Layer 2 of a small transformer language model trained on English Wikipedia (12 layers, counted from 0, width 128).
A neuron's activation on a vector x is SiLU(gate . x) times (in . x), where the dot is the dot product.

Input weights of the MLP neurons that the questions are about. A number n stands for (n - 500) times 0.0024.
n6 gate: 545,691,519,472,371,579,573,424,481,436,465,267,500,626,513,687,443,497,584,416,404,377,763,522,549,384,617,448,462,500,344,646,382,547,531,437,581,572,443,730,322,570,423,525,365,569,577,373,399,458,480,573,574,481,449,415,390,632,478,535,859,581,645,617,482,452,518,413,465,480,642,679,439,373,500,472,344,497,676,592,377,534,576,529,524,442,464,648,608,443,497,429,404,538,330,689,582,661,267,686,600,637,437,397,500,513,416,614,484,506,587,352,396,509,534,702,448,512,580,406,413,469,447,575,584,539,535,390
n11 gate: 381,387,580,614,394,372,533,413,521,351,658,410,633,448,292,661,632,600,471,500,105,554,492,337,513,447,504,365,564,589,466,417,684,546,652,500,777,492,513,677,737,547,584,588,525,221,683,383,587,548,293,358,583,264,345,350,548,735,395,906,615,448,983,606,446,556,443,404,508,405,337,371,377,431,544,679,421,568,377,521,431,538,574,612,586,604,557,415,52,521,534,238,462,611,689,509,594,457,440,270,292,513,466,174,419,530,300,433,616,483,483,500,466,292,587,379,332,337,571,389,471,373,466,508,550,696,431,696
n73 gate: 391,461,502,439,502,468,531,488,505,536,468,473,400,319,650,569,497,483,529,487,539,526,684,443,635,426,438,525,498,646,529,254,618,370,417,470,381,458,596,578,547,574,507,413,442,439,529,547,466,470,383,495,688,518,408,582,437,442,541,540,342,593,427,512,392,547,486,417,515,684,546,430,543,507,407,507,564,614,579,644,547,539,560,570,630,450,472,468,483,441,686,666,498,426,657,599,510,495,475,435,532,556,493,417,527,618,530,601,468,513,316,534,589,606,464,563,412,372,522,532,556,522,398,583,489,490,510,431
n92 gate: 484,530,574,448,472,539,368,425,591,625,544,506,560,373,660,677,518,354,339,477,454,584,545,402,480,364,591,582,423,509,459,546,598,593,426,547,486,418,426,538,346,617,622,448,578,495,592,567,503,526,600,539,435,489,296,469,477,508,606,604,474,475,449,713,519,467,420,355,368,356,353,805,620,511,421,555,460,625,477,422,505,519,572,629,460,607,443,439,429,578,500,441,427,531,556,528,356,442,398,452,671,604,602,458,528,441,418,508,450,534,398,443,387,633,630,531,375,484,605,508,492,393,511,325,642,418,382,367
n110 gate: 216,566,457,607,510,654,634,288,534,361,638,520,455,706,418,507,453,408,490,507,527,684,342,612,448,260,584,476,332,423,530,427,590,680,757,456,722,397,520,613,598,784,497,678,471,493,457,436,556,583,608,534,526,572,439,472,465,651,576,486,382,524,576,507,500,395,461,579,282,694,371,401,471,405,569,591,528,487,476,581,538,444,506,330,461,572,486,463,645,150,632,418,394,493,678,554,416,409,645,514,513,490,470,545,463,558,503,493,456,579,486,401,342,221,467,445,306,439,543,265,384,500,553,556,489,586,397,443
n120 gate: 468,591,484,415,498,486,446,448,543,585,616,406,543,405,484,512,441,467,379,562,481,448,515,516,458,469,527,540,543,570,449,535,444,564,551,562,467,567,507,614,543,513,558,528,462,640,500,543,533,511,450,558,547,533,448,474,533,447,544,554,692,615,473,509,509,493,493,489,491,401,465,599,457,482,591,395,533,513,476,566,469,595,550,536,515,445,522,527,545,566,495,429,521,550,613,496,500,521,306,631,534,530,447,555,450,549,444,486,521,547,436,472,477,489,524,509,466,495,471,560,574,470,468,477,544,385,527,594
n141 gate: 579,478,514,452,534,520,422,478,631,447,423,656,580,360,552,453,460,405,334,491,430,740,505,540,447,445,414,608,546,533,602,456,333,401,367,511,545,676,420,551,523,471,486,480,608,494,385,657,411,444,414,731,489,400,590,593,397,672,492,486,642,509,622,477,481,402,423,418,323,667,413,483,483,575,626,480,273,342,506,742,535,565,492,622,421,415,588,606,444,477,563,475,657,448,552,463,503,486,474,698,423,455,381,573,483,488,378,514,494,523,477,534,489,266,715,456,434,541,581,403,568,361,480,480,537,383,602,537
n142 gate: 396,596,438,470,432,489,500,518,541,510,622,571,825,414,467,474,579,553,548,461,312,402,544,618,542,589,660,539,627,492,573,562,641,368,425,543,529,524,476,438,508,514,524,396,611,406,463,356,397,517,469,610,372,676,385,523,433,506,503,552,528,636,558,541,487,432,547,506,386,506,369,547,537,538,545,399,682,590,450,612,433,484,337,395,466,514,441,361,607,446,516,556,532,445,545,465,268,535,454,494,351,388,441,483,304,503,619,508,508,586,345,535,633,438,492,577,369,346,524,467,444,600,374,331,541,428,459,598
n226 gate: 563,466,561,631,637,385,624,407,476,473,424,517,388,372,654,555,487,550,488,547,548,275,479,458,629,507,527,683,573,500,434,621,526,430,468,507,512,439,485,481,636,443,514,428,650,476,502,458,362,528,553,485,541,399,510,589,558,562,512,562,508,485,472,613,476,377,469,455,480,333,464,530,594,443,457,461,500,591,682,384,414,505,384,510,549,462,442,635,418,512,606,569,452,549,725,561,534,723,402,520,566,476,546,393,451,570,585,548,520,535,405,459,581,490,600,507,413,531,455,451,403,582,476,592,568,407,445,605
n230 gate: 542,593,632,694,428,497,410,525,509,617,462,500,413,724,479,662,435,596,489,733,546,562,519,520,565,539,650,323,434,632,597,473,544,440,531,396,232,666,546,449,541,546,305,540,514,529,720,368,565,494,604,494,605,494,474,484,565,400,497,292,461,364,420,402,354,544,530,515,520,497,486,418,609,561,473,520,506,683,563,372,679,494,503,561,332,462,429,457,585,526,390,438,520,622,439,422,300,604,561,479,394,457,480,503,500,444,335,539,514,385,532,511,445,558,551,374,339,453,621,425,503,566,489,540,503,272,600,497
n257 gate: 600,596,630,349,542,256,416,624,664,453,286,446,667,479,385,399,548,686,611,582,668,459,574,644,457,402,527,421,548,528,391,751,717,476,686,646,482,503,616,656,572,545,360,441,671,598,480,532,474,314,503,566,424,479,609,458,475,685,395,576,528,533,403,458,587,524,494,570,497,519,436,630,460,563,607,607,537,551,429,632,511,406,575,560,608,576,628,682,573,548,557,550,547,395,437,613,554,560,443,682,441,679,482,476,572,352,570,555,485,521,476,459,560,497,392,473,549,557,648,497,541,538,362,491,560,491,342,414
n267 gate: 652,493,489,598,559,408,396,472,621,395,364,663,282,249,627,578,465,557,439,597,388,697,584,426,761,344,268,583,573,473,485,636,556,609,416,526,544,416,643,442,585,441,305,316,650,496,349,543,607,477,690,448,421,508,600,360,371,316,359,366,344,327,718,214,450,574,606,451,551,261,385,533,546,629,673,456,538,463,462,533,714,337,578,485,426,477,530,504,597,570,419,378,305,515,688,577,441,371,783,212,463,308,620,384,507,403,526,500,596,500,616,489,449,467,342,489,341,415,328,438,693,653,594,417,626,353,586,596
n286 gate: 526,331,522,351,484,456,372,601,401,500,459,353,491,427,558,519,588,449,629,447,492,332,691,461,523,603,623,595,396,491,440,537,403,462,291,451,546,638,497,616,342,516,578,366,633,440,446,422,449,545,667,436,465,427,530,439,407,642,532,478,574,430,394,467,567,368,429,343,596,564,505,558,352,547,506,399,500,613,472,644,510,489,426,361,576,452,508,536,427,360,470,495,600,519,447,325,462,355,464,597,495,422,505,489,462,642,709,513,360,478,528,572,552,399,465,389,635,718,556,560,578,340,486,527,509,483,489,590
n313 gate: 633,647,557,458,434,572,629,608,605,411,485,609,700,399,399,570,484,224,278,439,613,377,442,497,512,520,407,515,656,657,572,500,486,619,384,398,604,580,455,589,336,509,412,692,538,587,332,462,494,559,425,612,609,519,600,430,379,359,438,653,456,429,350,434,512,567,465,633,395,372,429,427,465,618,549,494,466,376,503,485,537,556,485,415,388,442,528,633,535,473,560,479,479,458,433,581,391,428,629,451,446,568,363,396,370,622,485,421,331,568,374,521,650,425,292,555,384,287,398,452,289,521,654,539,452,574,558,497
n6 in: 483,570,604,340,488,560,590,373,461,550,584,77,450,549,315,633,484,409,597,470,444,567,574,512,525,350,578,500,402,519,310,525,597,571,565,398,662,450,446,727,497,479,523,518,480,518,649,513,459,598,401,470,567,463,403,364,420,540,447,512,713,433,491,634,558,563,509,521,455,462,585,736,491,488,537,386,235,449,515,599,437,459,552,539,400,677,322,605,421,524,518,482,238,482,471,602,431,599,488,652,554,473,346,555,452,467,601,681,398,515,586,436,476,619,465,594,494,494,506,479,527,494,406,506,455,604,546,321
n11 in: 416,470,727,624,397,390,515,389,432,514,629,350,575,477,400,493,561,548,511,395,368,515,566,339,492,507,530,554,565,686,330,461,777,541,545,603,722,308,489,688,658,561,549,425,470,421,552,210,574,441,441,273,444,348,357,267,308,589,485,693,508,500,850,724,441,584,540,531,637,524,395,550,269,561,679,690,402,725,520,684,569,647,423,762,515,512,434,332,399,420,592,221,421,389,669,492,523,458,443,268,436,387,557,539,450,566,422,552,569,461,379,552,550,367,619,411,496,412,578,443,519,462,421,436,772,368,121,648
n73 in: 407,605,568,370,439,563,498,462,561,536,510,473,558,465,557,580,578,348,469,421,474,493,523,544,497,573,502,336,609,510,507,555,474,464,553,444,534,336,464,594,483,500,474,488,467,360,490,469,715,498,533,515,517,557,507,450,523,493,445,389,457,572,334,498,607,453,495,433,529,674,564,360,383,561,540,473,445,515,427,475,651,498,387,328,519,435,580,512,400,498,586,636,354,510,401,498,515,373,502,480,379,335,372,448,512,347,443,517,493,388,505,640,546,471,521,520,383,554,528,335,375,425,570,440,422,522,619,352
n92 in: 435,447,527,454,533,563,376,365,614,595,383,533,514,447,541,606,447,407,363,633,468,476,469,484,365,471,527,514,454,528,381,480,445,589,376,688,454,433,481,572,390,585,609,396,672,489,524,549,505,556,497,662,428,626,404,417,531,605,674,646,525,608,361,690,590,500,495,377,438,317,473,778,566,443,455,448,492,527,402,368,544,530,550,657,411,506,444,473,423,437,481,439,305,475,545,486,445,473,465,489,700,521,605,522,492,417,511,402,462,453,397,375,544,628,545,503,450,500,640,538,546,435,637,317,590,503,395,383
n110 in: 392,558,530,638,477,596,577,436,384,595,706,500,500,714,463,516,639,419,425,497,428,571,430,513,380,356,354,483,354,458,566,544,497,418,780,540,575,378,447,549,547,734,490,490,516,599,633,401,594,500,706,712,575,367,513,463,603,615,507,557,445,609,564,530,552,192,411,398,255,656,480,308,513,507,551,427,545,573,531,517,643,457,465,574,370,429,456,460,418,200,593,497,229,386,551,570,353,483,573,699,659,507,536,547,633,500,591,474,467,677,313,425,244,394,432,561,522,478,581,314,484,605,526,618,489,663,395,613
n120 in: 461,595,449,538,572,429,466,538,521,648,507,468,533,475,400,543,566,569,479,500,507,478,534,466,416,483,579,547,484,579,502,500,475,547,491,549,538,530,461,510,548,652,597,472,483,565,486,481,509,601,474,612,483,585,464,459,551,417,490,521,628,601,349,548,528,550,495,478,423,519,507,466,529,573,581,574,495,525,495,621,460,535,495,516,409,486,486,597,573,585,535,479,563,516,582,482,477,465,459,617,581,495,507,509,486,486,446,510,555,634,514,440,493,571,545,455,463,510,514,537,577,552,465,594,589,382,527,546
n141 in: 634,430,653,621,565,583,393,552,423,675,592,623,519,497,611,468,500,439,532,476,620,413,591,527,390,411,515,500,367,645,615,430,332,376,406,435,488,624,506,605,500,569,491,386,575,668,477,487,523,597,439,728,497,460,593,511,659,627,453,557,632,600,579,473,549,509,429,485,562,434,363,590,466,781,564,461,405,420,598,647,497,339,417,518,398,391,543,779,445,524,485,480,404,521,420,384,592,518,550,509,503,591,409,554,604,413,506,410,682,542,461,721,450,364,601,446,609,602,434,384,796,385,468,477,579,457,509,530
n142 in: 492,519,506,346,267,528,384,395,633,487,450,587,682,628,559,403,372,440,421,423,514,451,574,517,723,543,672,455,583,523,525,406,575,585,461,483,522,580,686,612,539,533,462,617,538,470,533,388,400,503,500,539,473,386,354,472,368,441,617,554,448,375,455,519,438,380,551,474,530,376,530,492,604,603,557,433,440,419,572,598,389,563,530,387,572,653,514,428,369,294,701,595,538,430,452,522,427,497,442,492,553,333,398,673,411,469,551,587,520,381,497,486,458,445,649,376,412,316,578,633,574,654,409,486,613,568,517,417
n226 in: 609,618,453,582,613,408,539,470,481,422,491,438,532,471,507,537,475,477,505,464,584,417,507,514,539,593,576,681,500,441,495,493,423,458,556,509,428,591,528,474,431,488,505,512,390,528,542,467,495,374,636,541,574,478,488,518,634,522,479,598,461,693,553,540,420,438,500,427,556,369,546,467,591,379,572,434,631,483,554,460,356,617,356,569,617,474,481,564,380,427,543,542,430,370,493,571,616,644,370,577,458,637,495,401,472,665,579,516,614,394,454,590,476,359,509,522,600,638,401,476,512,565,451,616,634,476,433,580
n230 in: 637,512,642,341,450,503,667,552,625,451,423,362,546,782,455,428,452,512,401,464,485,575,608,488,739,385,542,518,601,549,606,549,429,421,565,464,688,297,411,427,497,524,640,372,529,397,547,639,627,518,506,362,468,354,572,660,592,433,585,533,654,552,479,571,569,416,560,305,387,472,468,497,343,578,448,613,531,428,570,539,554,515,652,560,483,521,509,446,337,414,482,546,427,587,468,464,646,548,559,449,562,512,574,506,598,391,518,491,479,512,464,567,613,331,433,654,491,486,350,559,562,474,550,708,630,427,140,485
n257 in: 542,613,599,435,569,288,485,521,578,465,406,393,633,340,449,415,574,644,460,532,565,515,647,598,610,428,353,391,425,604,270,629,674,609,460,547,636,497,534,688,535,469,439,389,570,553,463,619,588,490,464,544,564,494,617,87,477,602,383,503,513,401,407,538,433,601,413,506,500,273,429,494,337,472,670,538,555,487,587,566,491,531,379,513,458,663,510,635,564,503,415,592,568,359,488,500,337,519,419,541,603,682,481,554,412,621,541,482,472,593,487,427,672,313,424,379,533,578,664,403,500,512,287,321,540,375,430,419
n267 in: 430,595,462,507,424,438,517,359,673,510,264,391,568,429,532,668,611,575,292,797,562,557,586,328,629,333,410,344,535,294,390,539,633,404,438,510,603,644,645,483,612,674,605,531,621,479,588,478,416,518,586,489,388,411,518,609,486,504,507,507,539,493,433,562,554,521,297,457,410,378,388,521,684,517,670,438,700,493,564,493,612,514,557,349,291,553,504,295,592,503,559,517,585,472,697,597,535,187,781,461,441,445,627,511,521,387,716,368,591,606,411,534,403,721,578,472,280,450,402,569,517,603,592,592,219,518,341,379
n286 in: 514,497,520,338,314,492,379,609,534,487,472,457,535,454,583,415,612,470,536,327,480,467,638,511,445,590,506,673,407,488,489,517,367,478,455,542,606,606,480,650,406,622,530,450,662,525,442,329,470,532,695,437,351,378,454,503,526,549,511,443,643,457,486,497,648,284,413,263,477,647,475,563,299,503,480,407,392,565,468,583,554,455,369,480,465,486,500,441,439,449,474,478,611,531,473,429,324,344,528,497,444,283,461,529,353,569,598,417,341,509,535,533,678,269,390,477,628,581,552,630,531,528,478,603,449,379,477,449
n313 in: 651,475,511,585,306,520,570,608,569,455,408,651,625,488,526,511,389,416,370,509,605,508,582,442,479,760,423,474,489,527,273,556,343,639,406,532,636,489,486,500,428,560,500,646,447,540,346,430,436,397,479,503,601,503,601,678,400,459,508,637,393,456,383,537,475,488,448,582,440,445,331,662,530,379,688,526,462,488,535,486,508,401,542,369,451,503,479,552,362,629,408,525,475,440,514,403,537,448,500,483,460,579,426,544,546,599,620,452,477,535,520,626,494,509,310,550,453,236,274,477,469,378,483,330,433,732,552,546

Each question shows a token from some text and the vector x that enters the MLP there. A number n stands for (n - 500) times 0.0027.

"ents": 360,601,407,603,531,562,426,474,562,564,453,457,509,510,518,515,513,592,543,468,556,495,424,381,636,493,523,490,564,538,477,410,654,359,511,479,546,528,421,514,372,416,408,582,506,588,428,393,599,596,625,581,439,618,547,570,484,482,584,428,430,350,453,432,538,374,572,525,560,612,492,454,458,534,569,664,486,481,565,525,577,507,591,493,497,476,489,518,526,608,416,706,520,613,541,488,519,561,468,511,452,460,448,542,348,505,467,517,540,583,440,454,657,452,478,580,503,474,447,560,443,601,432,517,570,483,488,635
Which neuron lights up most? n92

"am": 492,585,598,499,389,431,439,337,656,600,455,591,581,596,344,475,672,570,611,436,478,649,518,499,473,541,397,392,433,477,505,425,445,475,545,476,437,472,517,407,491,445,403,646,451,567,483,645,545,546,641,566,528,456,538,549,436,459,519,519,621,432,349,581,493,654,434,448,568,381,449,514,553,468,545,637,501,487,502,697,468,526,408,425,545,509,464,596,460,475,507,589,501,479,532,507,496,605,351,501,416,422,572,534,543,571,346,448,663,524,605,474,536,631,425,574,539,576,460,425,559,526,456,543,541,535,464,471
Which two neurons fire most, strongest first? n257, n286

"ied": 342,508,491,594,404,495,416,465,593,592,483,228,506,532,553,510,573,543,503,482,609,414,539,508,431,560,643,482,593,442,671,506,603,474,503,554,408,589,567,403,527,411,450,454,424,555,521,570,497,672,580,361,391,549,600,439,369,524,528,403,459,342,593,466,530,489,642,475,429,457,512,383,628,568,555,498,337,564,642,502,428,499,448,515,603,492,548,546,513,528,396,468,575,580,459,426,507,596,521,461,518,479,418,531,374,543,417,562,465,508,542,477,525,395,512,577,628,438,474,269,582,539,373,514,525,496,582,502
Which neuron lights up most? n92

"per": 560,461,521,318,448,346,450,526,499,459,520,501,414,565,378,453,592,474,556,338,464,465,551,476,554,564,372,300,495,625,623,509,399,499,415,467,434,545,576,314,494,478,500,422,415,485,364,461,488,536,700,464,478,502,475,372,604,439,490,362,454,493,440,502,556,518,528,377,515,454,467,531,573,493,277,478,534,519,418,717,517,546,491,471,594,498,573,395,526,557,276,424,589,532,493,480,507,561,343,547,397,419,510,556,588,505,596,543,423,540,396,476,504,564,477,543,536,627,479,530,525,373,484,673,488,318,623,446
Which neuron lights up most? n286

"ann": 495,508,548,492,454,525,494,624,526,573,532,471,430,606,481,504,624,446,397,418,426,538,577,451,534,447,458,339,375,469,535,533,471,459,559,416,531,508,479,473,571,485,477,598,361,566,465,616,439,463,572,445,416,587,499,549,492,375,555,567,570,435,396,627,634,586,589,397,548,445,523,496,432,561,533,535,408,450,320,628,625,617,468,402,561,628,386,344,514,619,472,529,537,549,581,595,521,574,493,572,452,447,609,509,440,406,483,311,554,477,336,412,560,540,452,509,508,580,658,366,418,403,363,510,563,481,519,482
Which neuron lights up most? n226

"as": 442,561,484,572,472,572,547,580,603,610,536,645,538,608,463,491,507,472,479,413,527,568,490,291,602,565,115,396,435,546,523,412,471,501,486,463,564,488,460,442,386,522,381,655,562,579,486,336,499,530,597,416,562,529,474,540,453,459,552,617,437,405,396,586,548,465,580,634,531,432,418,575,381,549,571,655,432,360,555,469,521,503,510,317,473,554,450,484,477,631,390,645,651,610,596,536,549,544,471,572,487,486,496,485,535,528,435,512,428,584,419,486,682,416,430,580,530,428,484,555,468,513,466,516,568,492,525,564
Which neuron lights up most? n313

"p": 591,484,485,561,520,420,505,416,429,412,504,549,606,578,416,458,542,491,586,504,438,660,548,526,485,656,317,311,583,537,472,489,499,517,558,390,543,464,585,326,402,464,681,635,427,542,472,397,443,592,655,564,483,514,476,401,571,494,454,437,498,473,474,564,492,597,670,397,500,449,404,471,528,643,394,562,448,494,541,663,678,560,486,440,594,356,571,490,474,548,332,453,417,385,525,459,460,606,480,546,472,409,569,589,598,436,450,591,508,523,481,493,414,542,494,511,655,575,441,495,409,502,534,556,567,382,484,447
Which neuron lights up most? n230

"ack": 363,376,542,596,560,423,473,427,669,542,425,547,483,543,382,593,479,556,475,451,496,540,533,455,444,539,538,358,494,486,736,465,480,445,585,523,546,495,483,413,483,402,401,583,422,607,503,558,600,531,494,533,349,570,476,576,457,470,500,501,426,548,395,524,540,433,648,519,564,467,503,570,659,577,644,638,591,354,515,582,499,612,547,432,496,372,462,468,540,449,476,523,464,528,547,592,544,511,486,497,439,464,543,568,533,600,403,402,504,537,419,552,699,373,364,597,545,530,538,539,426,491,498,599,661,484,506,494
Which neuron lights up most? n6

"|": 485,532,511,495,575,470,656,491,485,595,361,582,415,402,524,535,548,503,508,522,497,418,524,590,473,636,421,592,285,562,462,654,459,474,516,498,327,422,556,568,553,547,475,617,388,504,371,541,596,486,506,488,488,490,410,525,601,523,510,541,685,629,589,460,503,538,518,427,505,642,421,456,547,574,481,600,412,460,586,473,487,477,548,514,437,498,372,345,379,543,421,509,637,345,461,499,475,549,509,512,529,465,401,498,458,609,646,581,510,530,415,473,422,494,541,521,558,425,529,561,437,577,397,450,501,543,411,442
The most active neuron and its activation: n226, at about 0.1

"and": 305,495,553,449,537,492,496,454,512,584,542,481,587,492,490,477,578,571,460,427,540,455,526,487,350,516,306,510,391,403,568,561,582,522,423,383,587,521,481,495,566,433,452,539,461,611,458,564,511,500,429,501,318,575,386,644,517,498,471,552,488,515,520,656,470,444,544,515,340,353,535,489,551,596,624,555,553,428,576,591,557,601,445,363,430,541,409,603,533,550,579,470,618,507,687,563,426,463,441,631,487,580,466,522,501,438,378,549,611,493,377,508,512,516,472,607,475,673,420,456,441,440,450,469,574,374,564,533
The most active neuron and its activation: n120, at about 0.65

"ock": 351,483,440,551,533,526,435,339,570,542,511,562,568,615,542,530,603,585,495,475,432,549,562,614,438,389,524,438,405,477,641,507,461,495,505,432,499,444,482,465,501,492,369,537,318,573,535,460,482,530,586,574,454,604,480,562,486,547,511,432,355,444,438,545,482,502,583,462,467,452,511,413,646,616,638,606,617,400,571,465,499,531,435,365,507,669,446,436,578,475,536,478,482,524,662,499,479,513,543,643,479,550,480,522,459,453,403,451,544,480,318,525,480,361,424,670,474,585,416,504,407,528,346,706,620,505,486,425
Which neuron lights up most? n110

" (": 380,539,543,614,475,439,527,456,512,479,449,553,535,452,583,536,557,561,480,517,639,375,445,481,601,478,637,528,469,438,301,554,352,590,515,556,567,557,497,647,511,458,426,518,335,430,281,498,552,505,538,533,446,550,435,497,579,576,458,420,359,609,549,507,490,410,534,339,529,593,510,597,455,427,391,596,458,442,597,547,485,609,443,505,550,449,444,432,483,551,518,581,566,364,539,381,420,685,417,440,670,449,432,493,500,410,491,471,488,446,381,481,431,506,503,494,558,459,563,395,529,560,522,631,535,508,500,526
The most active neuron and its activation: n226, at about 0.71

"ou": 439,437,502,575,477,511,444,457,563,498,424,588,534,613,488,451,454,445,579,498,508,544,557,526,501,537,472,518,401,523,368,523,371,431,465,380,531,477,463,290,583,593,452,516,426,592,597,356,533,483,649,611,646,429,392,525,431,400,459,721,413,482,457,516,468,583,584,483,464,334,568,564,460,492,539,614,505,280,553,488,480,489,603,449,544,613,652,499,504,465,508,483,584,556,550,409,496,594,586,476,555,496,543,556,506,549,278,455,610,580,453,623,444,575,405,447,778,496,532,590,503,448,507,555,520,612,468,428
Which neuron lights up most? n73

"ide": 502,422,428,515,594,545,495,517,579,472,340,418,510,499,538,522,543,474,435,387,463,507,457,390,612,520,567,636,382,498,542,456,476,453,521,506,640,430,526,594,567,506,440,529,600,610,556,508,550,512,711,497,346,598,403,530,418,455,456,547,449,415,486,436,484,344,628,630,438,402,408,454,607,511,363,574,479,389,421,503,646,507,514,499,530,525,443,422,478,618,547,490,447,516,580,455,499,567,435,489,476,570,550,521,435,655,418,372,740,569,561,549,572,544,528,605,638,688,471,400,537,471,345,469,554,561,445,442
The most active neuron and its activation: n226, at about 0.2

"ie": 313,567,527,640,547,712,472,405,695,575,475,554,452,645,486,489,588,472,514,417,437,425,438,557,527,454,541,503,484,558,480,473,419,550,491,426,536,413,415,349,418,482,513,435,589,600,478,444,539,567,530,446,489,538,494,501,551,463,622,613,450,441,503,581,612,487,410,407,413,354,520,514,646,517,381,493,417,525,483,417,482,535,572,551,561,687,481,588,553,550,526,472,499,573,624,437,534,561,583,497,547,530,526,500,443,502,525,347,638,469,527,516,494,604,574,593,545,524,580,344,543,428,517,607,452,541,466,356
Which neuron lights up most? n92

"f": 544,660,291,673,450,478,478,367,468,485,479,449,473,577,431,546,472,535,639,477,456,526,556,441,418,523,281,382,546,465,580,455,496,606,528,292,468,467,551,524,374,437,568,491,513,500,557,507,480,549,557,496,466,599,424,462,628,514,442,398,515,491,505,566,419,475,465,405,444,421,506,541,489,554,720,593,355,402,572,902,404,520,537,398,476,492,428,524,492,587,381,486,436,508,506,545,514,588,437,542,404,472,408,562,476,498,531,634,516,536,562,431,485,577,519,609,699,454,522,522,492,461,518,574,485,477,605,394
Which neuron lights up most? n6

",": 414,500,468,509,510,443,413,491,513,501,441,487,603,497,593,494,564,490,443,385,553,505,375,395,536,390,552,455,521,505,382,528,525,462,504,471,418,617,492,575,375,471,490,449,325,550,542,408,500,444,445,491,543,584,566,402,595,216,494,395,442,479,530,470,635,476,642,418,439,485,372,576,481,471,368,561,355,631,494,477,324,544,436,420,505,455,405,479,383,492,470,498,437,406,514,549,473,669,456,546,551,438,489,607,509,477,416,447,459,575,628,482,493,616,388,517,540,425,512,475,656,541,531,540,437,541,509,549
Which two neurons fire most, strongest first? n6, n11

"5": 536,567,471,324,444,458,401,466,581,585,392,489,376,524,426,496,338,478,383,444,558,576,479,364,468,489,415,296,603,496,570,513,524,491,658,483,487,532,577,474,435,458,541,528,461,571,516,467,516,528,659,454,502,553,536,479,552,500,559,634,516,506,661,534,511,440,520,520,482,570,493,469,607,413,536,506,459,535,508,577,595,479,481,393,544,405,509,574,472,615,464,709,572,381,517,496,450,653,550,513,603,518,452,425,477,500,600,496,559,518,456,534,556,769,437,514,570,521,497,353,420,460,491,640,301,461,506,523
Which two neurons fire most, strongest first? n11, n73

"op": 556,445,485,557,449,374,521,371,450,586,430,460,526,665,477,452,385,507,535,430,456,589,532,601,484,556,533,312,481,693,647,435,559,429,379,485,437,449,630,185,432,329,657,535,389,465,599,569,577,582,647,467,447,429,488,415,629,428,498,463,390,469,534,562,480,587,613,387,554,477,368,471,573,482,354,601,499,463,660,517,504,518,449,407,519,519,436,393,551,518,341,383,633,548,665,513,531,468,429,628,470,536,492,542,554,455,467,550,501,467,442,465,516,380,439,563,510,575,394,578,500,566,507,516,498,474,522,401
Which neuron lights up most? n230

" ": 416,439,546,512,420,426,469,369,461,506,421,418,547,467,507,541,458,505,534,499,499,496,399,401,525,428,497,493,441,612,446,550,474,576,541,443,696,642,514,516,477,450,437,512,468,533,434,668,473,493,469,477,550,491,455,488,567,337,423,452,392,503,353,504,458,468,565,516,417,572,547,516,442,555,461,592,377,528,422,427,602,287,446,450,562,531,384,438,493,507,433,565,532,406,544,321,434,659,427,547,609,452,384,513,429,516,552,678,541,440,477,537,513,515,572,606,615,372,537,483,504,550,489,595,431,464,421,518
Which neuron lights up most? n267

" New": 517,573,585,601,510,560,509,458,574,577,360,497,451,451,532,576,592,467,475,406,542,574,506,539,443,450,685,311,500,669,463,530,411,411,449,476,493,524,419,472,474,487,306,507,376,428,533,475,447,509,611,581,655,448,549,430,547,508,415,385,556,664,447,504,629,487,369,509,422,478,553,479,573,508,455,421,583,378,388,764,551,513,434,533,579,539,530,381,482,450,543,537,573,508,503,525,508,582,616,570,431,567,586,616,503,479,568,449,499,412,224,614,519,442,408,499,415,445,552,518,589,508,531,613,455,626,476,451
The most active neuron and its activation: n73, at about 0.49

"–": 361,531,513,442,400,551,481,398,496,476,618,432,527,338,607,550,626,500,543,460,474,477,452,540,617,451,493,396,425,540,462,404,430,555,564,368,509,567,584,502,633,378,620,426,525,451,541,607,496,510,500,497,542,592,422,548,600,362,529,480,514,578,419,545,554,517,481,368,454,497,476,539,571,444,324,545,599,422,421,577,570,539,394,470,552,546,375,495,463,553,605,533,504,513,476,549,489,568,678,561,649,389,226,493,522,517,505,554,511,387,423,517,519,403,540,549,378,532,536,541,574,591,368,555,520,535,490,580
Which two neurons fire most, strongest first? n73, n142

" R": 380,613,507,541,446,415,536,449,472,516,452,519,551,511,547,552,355,524,567,440,439,532,489,604,503,513,560,376,507,437,469,610,391,515,487,472,448,546,473,615,478,431,367,462,566,436,426,415,417,440,387,504,497,454,449,497,510,462,437,567,368,417,491,483,511,428,566,368,655,511,497,496,739,564,521,584,677,493,407,668,462,478,555,473,547,357,383,445,525,532,490,626,539,438,505,556,279,607,504,569,548,472,461,604,558,537,553,449,501,466,470,532,644,580,457,565,434,526,450,465,437,487,416,447,551,455,308,494
Which neuron lights up most? n142

"t": 455,573,506,587,473,538,467,414,590,539,494,541,510,435,456,468,432,531,587,481,441,592,585,271,533,548,130,476,551,428,542,461,522,681,554,512,598,496,581,591,435,575,494,537,423,488,480,458,481,621,612,455,505,554,477,592,544,500,624,446,512,444,489,594,456,502,449,537,431,350,524,451,493,648,451,571,353,471,518,552,397,629,413,361,602,237,520,543,487,519,300,577,472,491,542,520,502,648,589,542,494,435,559,520,482,533,608,627,590,459,648,498,526,551,569,560,565,489,541,510,452,483,510,519,488,382,429,493
The most active neuron and its activation: n267, at about 0.2

"inn": 414,467,553,580,419,538,431,605,428,460,557,454,499,618,596,483,666,560,508,396,436,410,565,515,503,434,430,308,285,480,678,453,644,544,483,336,537,470,489,610,493,489,444,535,446,538,546,571,521,457,482,494,546,571,313,581,353,513,507,457,427,475,379,494,651,484,498,530,556,490,528,468,571,465,614,490,613,482,438,618,575,615,481,403,583,545,443,377,494,563,432,618,457,480,564,516,453,539,529,606,521,431,521,513,385,553,471,217,559,372,454,528,485,545,499,661,470,557,593,542,524,463,359,557,551,469,658,399
Which two neurons fire most, strongest first? n73, n142

"a": 470,616,535,489,408,571,537,528,632,649,592,553,506,438,563,472,490,550,568,501,388,544,465,382,529,445,181,454,515,403,508,442,378,469,466,326,505,522,431,393,462,530,504,528,434,602,475,402,452,559,484,476,418,469,533,612,608,510,514,659,508,410,414,609,589,539,550,618,557,444,481,472,427,509,470,540,501,512,576,532,507,476,461,450,499,577,392,458,461,548,519,407,561,498,651,429,554,564,378,554,470,511,566,554,447,500,467,715,467,666,501,571,533,652,507,655,501,543,489,439,331,509,405,623,610,516,527,527
Which neuron lights up most? n257